Layer 8 of a small transformer language model trained on English Wikipedia (17 layers, counted from 0, width 64).
A neuron's activation on a vector x is GELU(weights . x + bias), where the dot is the dot product.

Input weights of the MLP neurons that the questions are about. A number n stands for (n - 500) times 0.0021.
n25 (bias -0.093): 510 344 636 347 419 689 501 753 467 521 217 581 375 487 398 445 343 468 588 588 561 549 515 548 193 586 433 509 586 596 367 159 452 403 488 636 362 742 554 549 573 544 501 531 486 509 505 369 550 779 453 447 448 670 591 503 531 580 446 484 481 429 553 444
n26 (bias -0.126): 667 322 534 537 489 505 454 446 543 528 523 764 551 629 649 701 582 473 605 171 417 338 494 337 262 569 636 251 440 430 622 604 481 533 762 469 434 501 514 570 540 574 419 637 514 535 675 394 543 402 459 647 518 455 510 380 534 583 444 361 547 583 551 523
n29 (bias -0.064): 396 516 248 347 504 439 457 408 412 614 572 509 436 342 397 522 472 509 510 558 558 608 537 667 610 608 558 679 215 475 469 315 402 429 307 511 451 560 450 555 582 510 584 520 529 309 461 499 454 609 183 688 390 699 469 632 478 443 448 474 524 484 486 517
n39 (bias -0.112): 513 663 284 768 616 581 611 617 370 387 502 553 459 494 658 316 576 526 513 454 527 670 493 657 476 487 487 697 480 536 316 523 417 286 642 422 326 355 433 409 503 507 389 405 413 673 450 465 558 370 584 386 602 434 450 477 495 487 301 581 286 516 599 622
n45 (bias -0.148): 624 542 602 471 373 411 544 578 583 690 484 506 353 415 602 698 839 539 534 679 571 439 448 653 500 551 336 588 491 450 499 353 654 433 679 645 458 587 454 709 327 504 471 570 192 310 489 580 489 460 521 460 526 673 567 661 546 479 448 717 602 367 595 456
n107 (bias -0.119): 388 410 505 374 402 633 660 619 538 414 529 622 386 577 456 496 482 580 626 379 480 446 405 339 147 638 247 510 334 514 539 368 473 731 403 597 464 670 575 556 558 492 460 480 601 440 558 628 484 518 619 558 538 705 468 467 417 537 591 466 359 625 502 448
n121 (bias -0.080): 427 597 353 338 432 570 420 547 511 635 372 442 326 618 613 677 479 402 591 383 493 484 378 451 350 623 574 349 644 454 477 418 404 488 470 237 569 585 603 408 701 506 576 419 622 335 571 422 438 474 539 776 518 913 447 435 475 635 312 378 695 471 384 504
n137 (bias -0.137): 563 443 422 592 626 648 456 396 671 585 331 452 606 290 480 667 440 416 631 732 398 394 424 579 572 616 649 532 281 529 477 340 359 671 617 404 556 575 471 674 339 482 394 538 407 539 677 545 394 427 498 627 493 437 581 353 593 588 459 408 577 564 833 655
n145 (bias -0.183): 526 525 167 632 636 451 616 375 380 577 187 463 462 403 504 415 473 717 544 537 610 553 261 385 388 408 557 708 605 456 630 571 643 516 703 490 450 416 414 590 451 535 389 427 487 542 494 413 311 458 570 405 515 562 289 611 485 590 413 538 540 400 591 617
n151 (bias -0.040): 573 475 398 618 441 636 535 475 476 354 467 447 417 461 562 674 309 449 621 549 449 662 549 501 520 439 548 549 479 563 495 384 506 292 460 502 675 439 699 424 393 628 358 425 729 534 819 708 666 557 597 686 551 490 507 457 492 546 517 406 531 411 534 686
n172 (bias -0.101): 480 603 390 525 453 229 595 513 402 659 262 653 547 356 297 416 557 575 498 557 598 570 290 398 529 635 585 751 596 492 383 586 451 468 542 527 472 284 506 748 625 512 561 539 414 559 579 344 530 377 434 552 458 565 665 594 469 478 480 431 364 525 518 642
n180 (bias -0.066): 444 302 792 379 458 464 641 524 590 513 525 605 363 196 528 469 683 504 436 506 467 449 470 514 600 686 520 563 439 459 550 646 579 281 407 365 504 506 503 315 296 439 481 532 490 500 641 572 488 405 298 457 455 669 469 630 516 492 398 290 440 410 674 436
n193 (bias -0.184): 653 557 548 537 535 418 379 391 479 328 494 486 586 689 460 508 516 640 557 341 542 382 333 316 681 359 423 499 522 586 573 616 444 445 720 570 550 700 424 614 435 580 494 329 968 451 347 510 330 192 648 395 575 640 634 394 523 396 655 456 348 420 334 393
n200 (bias -0.065): 367 606 567 476 501 567 601 444 527 378 599 455 595 690 499 415 282 609 733 497 587 489 512 389 506 402 572 577 469 428 646 528 352 483 646 425 574 592 460 678 361 474 491 427 555 608 697 512 482 577 448 422 472 381 604 431 443 585 550 149 629 472 581 360
n203 (bias -0.038): 825 639 212 363 500 417 661 668 738 517 548 462 491 374 536 605 539 491 639 582 572 542 646 390 360 535 390 423 394 598 441 631 371 401 593 292 488 547 557 473 443 508 445 376 599 694 495 371 475 705 721 488 493 436 416 344 542 478 539 480 569 282 585 353
n205 (bias -0.030): 599 382 376 456 367 514 474 538 432 578 484 402 414 489 589 266 543 432 526 520 832 502 474 578 497 585 452 437 448 333 355 506 310 460 593 408 603 816 328 605 345 466 387 521 551 608 685 390 513 648 643 391 572 609 341 406 435 409 379 526 838 341 604 578
n209 (bias -0.085): 420 440 420 608 543 469 474 616 533 502 652 457 352 439 543 635 390 505 535 438 622 477 812 659 914 559 297 428 479 548 427 406 251 636 659 434 487 740 330 521 492 436 427 529 379 503 617 619 394 412 474 530 397 524 684 317 542 578 511 408 508 458 747 324
n215 (bias -0.126): 594 533 258 608 719 540 407 517 557 344 509 434 534 491 521 465 355 628 596 432 389 350 497 543 539 526 682 633 335 331 387 294 479 699 481 423 762 430 518 465 606 353 746 448 550 416 446 386 681 619 347 345 372 649 428 407 242 697 383 424 351 535 554 469
n217 (bias -0.067): 622 459 459 373 236 615 536 415 431 503 420 470 397 547 365 541 383 383 541 646 495 636 269 592 325 634 317 553 655 493 656 569 608 389 643 409 880 694 593 593 617 566 538 534 377 368 475 441 416 554 518 508 381 650 498 472 374 617 499 506 541 348 494 500
n249 (bias -0.105): 700 478 426 625 555 665 571 485 708 489 395 607 434 489 530 590 341 465 524 397 603 541 359 453 542 330 540 419 672 421 770 396 553 507 353 625 471 431 551 385 559 591 559 495 633 515 698 559 530 289 610 298 636 687 564 419 443 547 578 341 641 507 230 419
n250 (bias -0.067): 612 586 466 378 342 532 358 477 386 588 389 522 446 576 464 551 445 542 441 507 404 609 403 670 538 496 368 330 436 627 375 334 564 422 677 714 562 425 501 624 506 692 840 573 532 509 721 202 427 304 493 727 455 322 729 559 495 609 411 504 600 432 387 621
n251 (bias -0.092): 602 549 395 420 498 656 413 578 569 606 596 478 442 586 768 358 631 342 513 472 562 520 589 576 565 529 606 343 386 690 466 326 625 370 476 557 320 547 558 431 480 289 524 647 712 596 678 465 398 499 488 448 507 564 307 605 365 599 640 548 584 241 450 350
n255 (bias -0.077): 759 577 496 523 548 543 779 462 354 589 433 605 479 576 382 610 518 515 785 647 746 615 529 628 570 529 431 666 557 481 464 427 577 282 421 615 478 692 634 523 516 295 474 503 527 531 614 485 513 578 690 505 450 573 601 336 631 437 291 535 692 481 388 452

Each question shows a token from some text and the vector x that enters the MLP there. A number n stands for (n - 500) times 0.0085.

"orn": 513 492 624 541 642 338 361 418 585 581 501 407 565 498 569 631 620 270 401 441 351 261 271 409 605 403 402 427 319 362 496 321 185 433 486 693 471 442 544 444 440 473 442 370 611 477 522 418 559 602 398 482 404 264 314 603 503 478 464 594 567 710 624 450
Which neuron fires most, and how strongly? n137, at about 2.5

"ri": 594 496 569 461 316 411 402 512 540 517 441 296 563 502 637 363 679 532 637 615 621 374 501 507 600 276 433 511 644 213 373 576 494 530 479 616 510 408 571 416 587 421 427 465 641 506 586 593 503 540 352 601 581 214 557 713 854 450 641 461 381 429 385 483
Which of these neurons fires most? n193

" sp": 489 427 503 497 520 493 359 427 351 700 526 245 525 528 529 476 441 509 430 516 248 312 596 342 585 413 451 484 781 288 376 509 393 332 496 647 651 382 482 321 741 627 375 404 318 506 661 593 563 555 530 573 700 400 391 479 603 602 521 473 501 527 343 569
Which neuron fires most, and how strongly? n151, at about 2.2

" a": 473 468 387 537 425 506 319 534 541 500 451 404 739 620 503 220 508 348 653 587 316 367 390 387 572 471 368 461 646 437 652 520 577 434 435 496 517 297 609 267 668 651 525 382 395 372 608 518 483 460 483 636 581 225 307 509 640 481 661 534 358 663 500 475
Which neuron fires most, and how strongly? n151, at about 0.3

" Russ": 430 592 564 469 505 484 252 291 379 749 574 265 660 577 400 384 570 316 447 687 528 354 436 348 624 609 417 441 605 478 313 441 427 405 352 474 580 430 591 438 646 473 481 411 539 564 482 701 447 739 593 501 760 502 382 544 605 411 498 458 474 649 387 606
Which three neurons fire most, strongest first? n121, n205, n29

"as": 489 367 570 640 445 488 357 583 647 708 640 379 631 487 724 429 471 526 727 516 574 160 565 275 524 487 397 334 737 351 405 432 322 516 352 549 490 478 489 347 556 459 364 478 486 534 494 488 508 735 655 424 700 452 529 455 484 375 473 457 414 584 509 390
Which three neurons fire most, strongest first? n205, n203, n209

" of": 482 492 430 444 416 662 479 487 343 639 379 436 707 648 364 490 482 293 396 605 367 374 350 374 456 354 276 613 604 311 494 543 340 502 411 629 533 393 576 333 695 694 416 545 448 594 515 439 566 549 613 526 409 322 278 558 642 395 669 609 404 490 400 339
Which of these neurons fires most? n217

"'s": 422 582 513 459 409 540 451 554 642 730 506 381 629 530 448 357 486 207 608 517 436 284 514 458 379 439 279 417 576 368 451 457 439 560 397 624 504 409 531 592 558 645 383 466 317 396 745 487 431 495 350 374 568 325 167 450 578 412 570 621 347 495 386 361
Which neuron fires most, and how strongly? n107, at about 1.2

" h": 297 502 491 531 494 395 382 436 464 536 405 372 620 546 337 485 476 306 380 402 408 407 496 509 749 389 187 473 666 266 405 382 541 445 354 523 639 273 416 457 783 471 417 448 363 559 656 565 462 468 427 666 623 303 447 465 508 470 528 399 349 412 525 524
Which three neurons fire most, strongest first? n209, n172, n250

"ary": 366 459 516 414 396 400 469 451 285 731 417 466 526 504 373 431 633 458 480 563 444 221 440 452 619 569 548 250 508 345 471 461 472 352 323 552 443 357 471 567 620 368 395 676 458 573 449 554 465 487 621 383 679 181 268 390 561 439 695 602 437 486 391 397
Which of these neurons fires most? n251

"ris": 291 496 561 472 386 327 439 359 576 879 539 455 562 455 384 468 668 218 419 564 493 353 465 611 588 429 450 298 573 208 436 392 464 514 344 744 580 483 597 470 624 452 488 513 386 538 483 436 429 584 569 492 566 344 310 577 655 424 550 522 415 495 595 433
Which of these neurons fires most? n45

" and": 412 455 476 543 382 513 543 399 466 599 488 409 443 543 486 468 361 305 451 748 465 374 344 338 582 478 285 405 582 265 584 471 407 453 421 668 484 313 629 441 584 590 526 665 465 555 640 471 394 616 541 524 452 385 112 451 676 475 602 544 296 606 299 508
Which two neurons fire most, strongest first? n249, n217

"c": 537 439 583 363 377 473 384 487 442 639 547 422 503 443 530 324 436 152 428 664 379 487 535 503 530 619 438 567 674 421 541 397 429 518 285 424 577 367 308 528 406 259 406 409 211 672 403 474 477 456 525 637 505 292 604 386 579 424 481 371 621 453 286 590
Which of these neurons fires most? n205

" T": 382 472 530 445 415 475 318 343 322 737 429 436 611 601 426 423 506 284 575 414 513 373 563 338 652 367 239 552 682 400 434 502 419 486 454 366 519 296 449 508 671 393 414 277 417 576 615 549 384 638 317 622 720 360 343 591 534 501 586 437 488 574 491 589
Which neuron fires most, and how strongly? n172, at about 1.2

"b": 386 516 613 473 295 304 362 434 425 763 589 231 511 684 338 406 436 338 419 393 379 393 559 364 627 474 354 458 429 293 511 431 306 412 488 450 561 449 409 537 447 286 509 389 406 647 391 496 666 578 366 462 494 324 386 535 572 510 565 527 511 669 315 447
Which of these neurons fires most? n200

" le": 359 391 414 535 396 414 372 472 349 634 532 508 598 435 385 450 532 362 348 477 441 291 414 678 660 590 356 492 585 350 515 508 606 380 607 664 521 366 493 317 603 555 399 527 351 636 666 752 567 547 450 742 690 314 447 477 585 586 626 609 311 460 507 323
Which neuron fires most, and how strongly? n209, at about 1.4

" stud": 426 401 606 517 536 518 121 497 513 563 456 299 563 438 476 373 459 384 542 476 406 335 524 432 515 583 548 424 753 352 293 338 502 556 492 512 475 437 686 259 646 507 458 307 453 538 424 398 527 786 422 559 544 284 331 420 541 320 618 544 501 465 427 482
Which three neurons fire most, strongest first? n25, n215, n121

" on": 535 462 490 507 503 520 345 472 458 645 513 467 567 580 387 493 397 316 514 615 384 388 334 444 502 380 327 518 611 374 572 384 351 352 448 597 548 450 584 341 722 687 409 441 420 646 530 290 517 658 433 558 596 408 101 583 709 365 581 477 420 494 425 291
Which of these neurons fires most? n25

"ot": 532 349 740 401 564 391 312 319 379 687 575 485 547 524 445 486 367 479 776 620 447 407 523 386 465 545 397 502 559 325 462 577 562 460 291 524 438 487 355 626 476 457 322 338 234 708 359 523 358 474 420 580 517 294 540 533 699 497 649 496 396 560 366 465
Which of these neurons fires most? n200

"is": 539 527 581 577 247 316 484 450 456 808 580 458 526 524 351 512 604 298 519 521 545 288 469 466 642 523 368 347 589 359 495 419 418 544 427 639 543 483 516 478 787 441 637 566 343 605 421 437 380 484 646 470 658 389 238 444 596 275 651 556 387 440 553 452
Which neuron fires most, and how strongly? n45, at about 1.6

"ov": 524 460 552 397 605 244 390 283 386 677 509 486 592 514 388 554 620 363 398 603 558 393 347 341 584 515 509 363 500 422 495 621 549 414 297 689 520 443 362 429 619 324 484 322 442 674 424 521 445 714 628 737 620 507 400 475 590 355 584 674 533 614 295 528
Which three neurons fire most, strongest first? n255, n172, n29

"p": 490 555 438 556 663 275 402 536 471 681 623 526 538 376 671 285 407 363 543 647 283 352 584 417 614 429 555 462 399 314 518 355 215 442 344 617 444 365 391 356 609 380 383 374 291 441 590 465 496 538 440 469 484 432 301 547 579 419 599 506 395 451 418 303
Which three neurons fire most, strongest first? n29, n215, n251

"iss": 470 585 739 529 370 372 382 506 539 703 514 573 662 616 317 513 518 195 590 678 515 216 415 462 528 545 447 453 684 387 544 420 415 573 254 574 453 351 468 465 573 472 544 328 329 430 472 422 466 417 538 437 635 457 498 284 479 314 693 592 481 505 363 544
Which two neurons fire most, strongest first? n249, n172

"av": 330 450 674 501 446 382 398 404 395 612 521 206 743 436 358 529 528 430 538 685 486 379 491 590 484 605 503 481 601 509 428 502 451 593 253 483 588 417 330 296 468 402 339 260 476 574 584 507 331 589 477 728 584 435 618 533 649 313 582 704 481 520 460 613
Which of these neurons fires most? n137

"ets": 537 575 558 522 466 306 429 486 593 823 557 395 535 499 417 498 518 269 714 488 482 318 570 361 554 480 357 350 579 316 543 611 451 603 418 371 469 416 327 468 685 510 457 489 277 668 537 427 454 475 471 389 696 257 301 416 412 351 641 535 450 643 417 482
Which neuron fires most, and how strongly? n203, at about 1.8

" f": 342 472 385 532 543 516 369 516 342 684 455 325 653 546 508 457 504 498 566 450 131 244 484 430 556 539 300 647 739 320 491 468 382 437 429 475 496 397 494 332 759 411 367 510 433 441 540 598 673 614 425 642 729 382 417 429 563 494 551 496 437 551 544 527
Which neuron fires most, and how strongly? n121, at about 1.4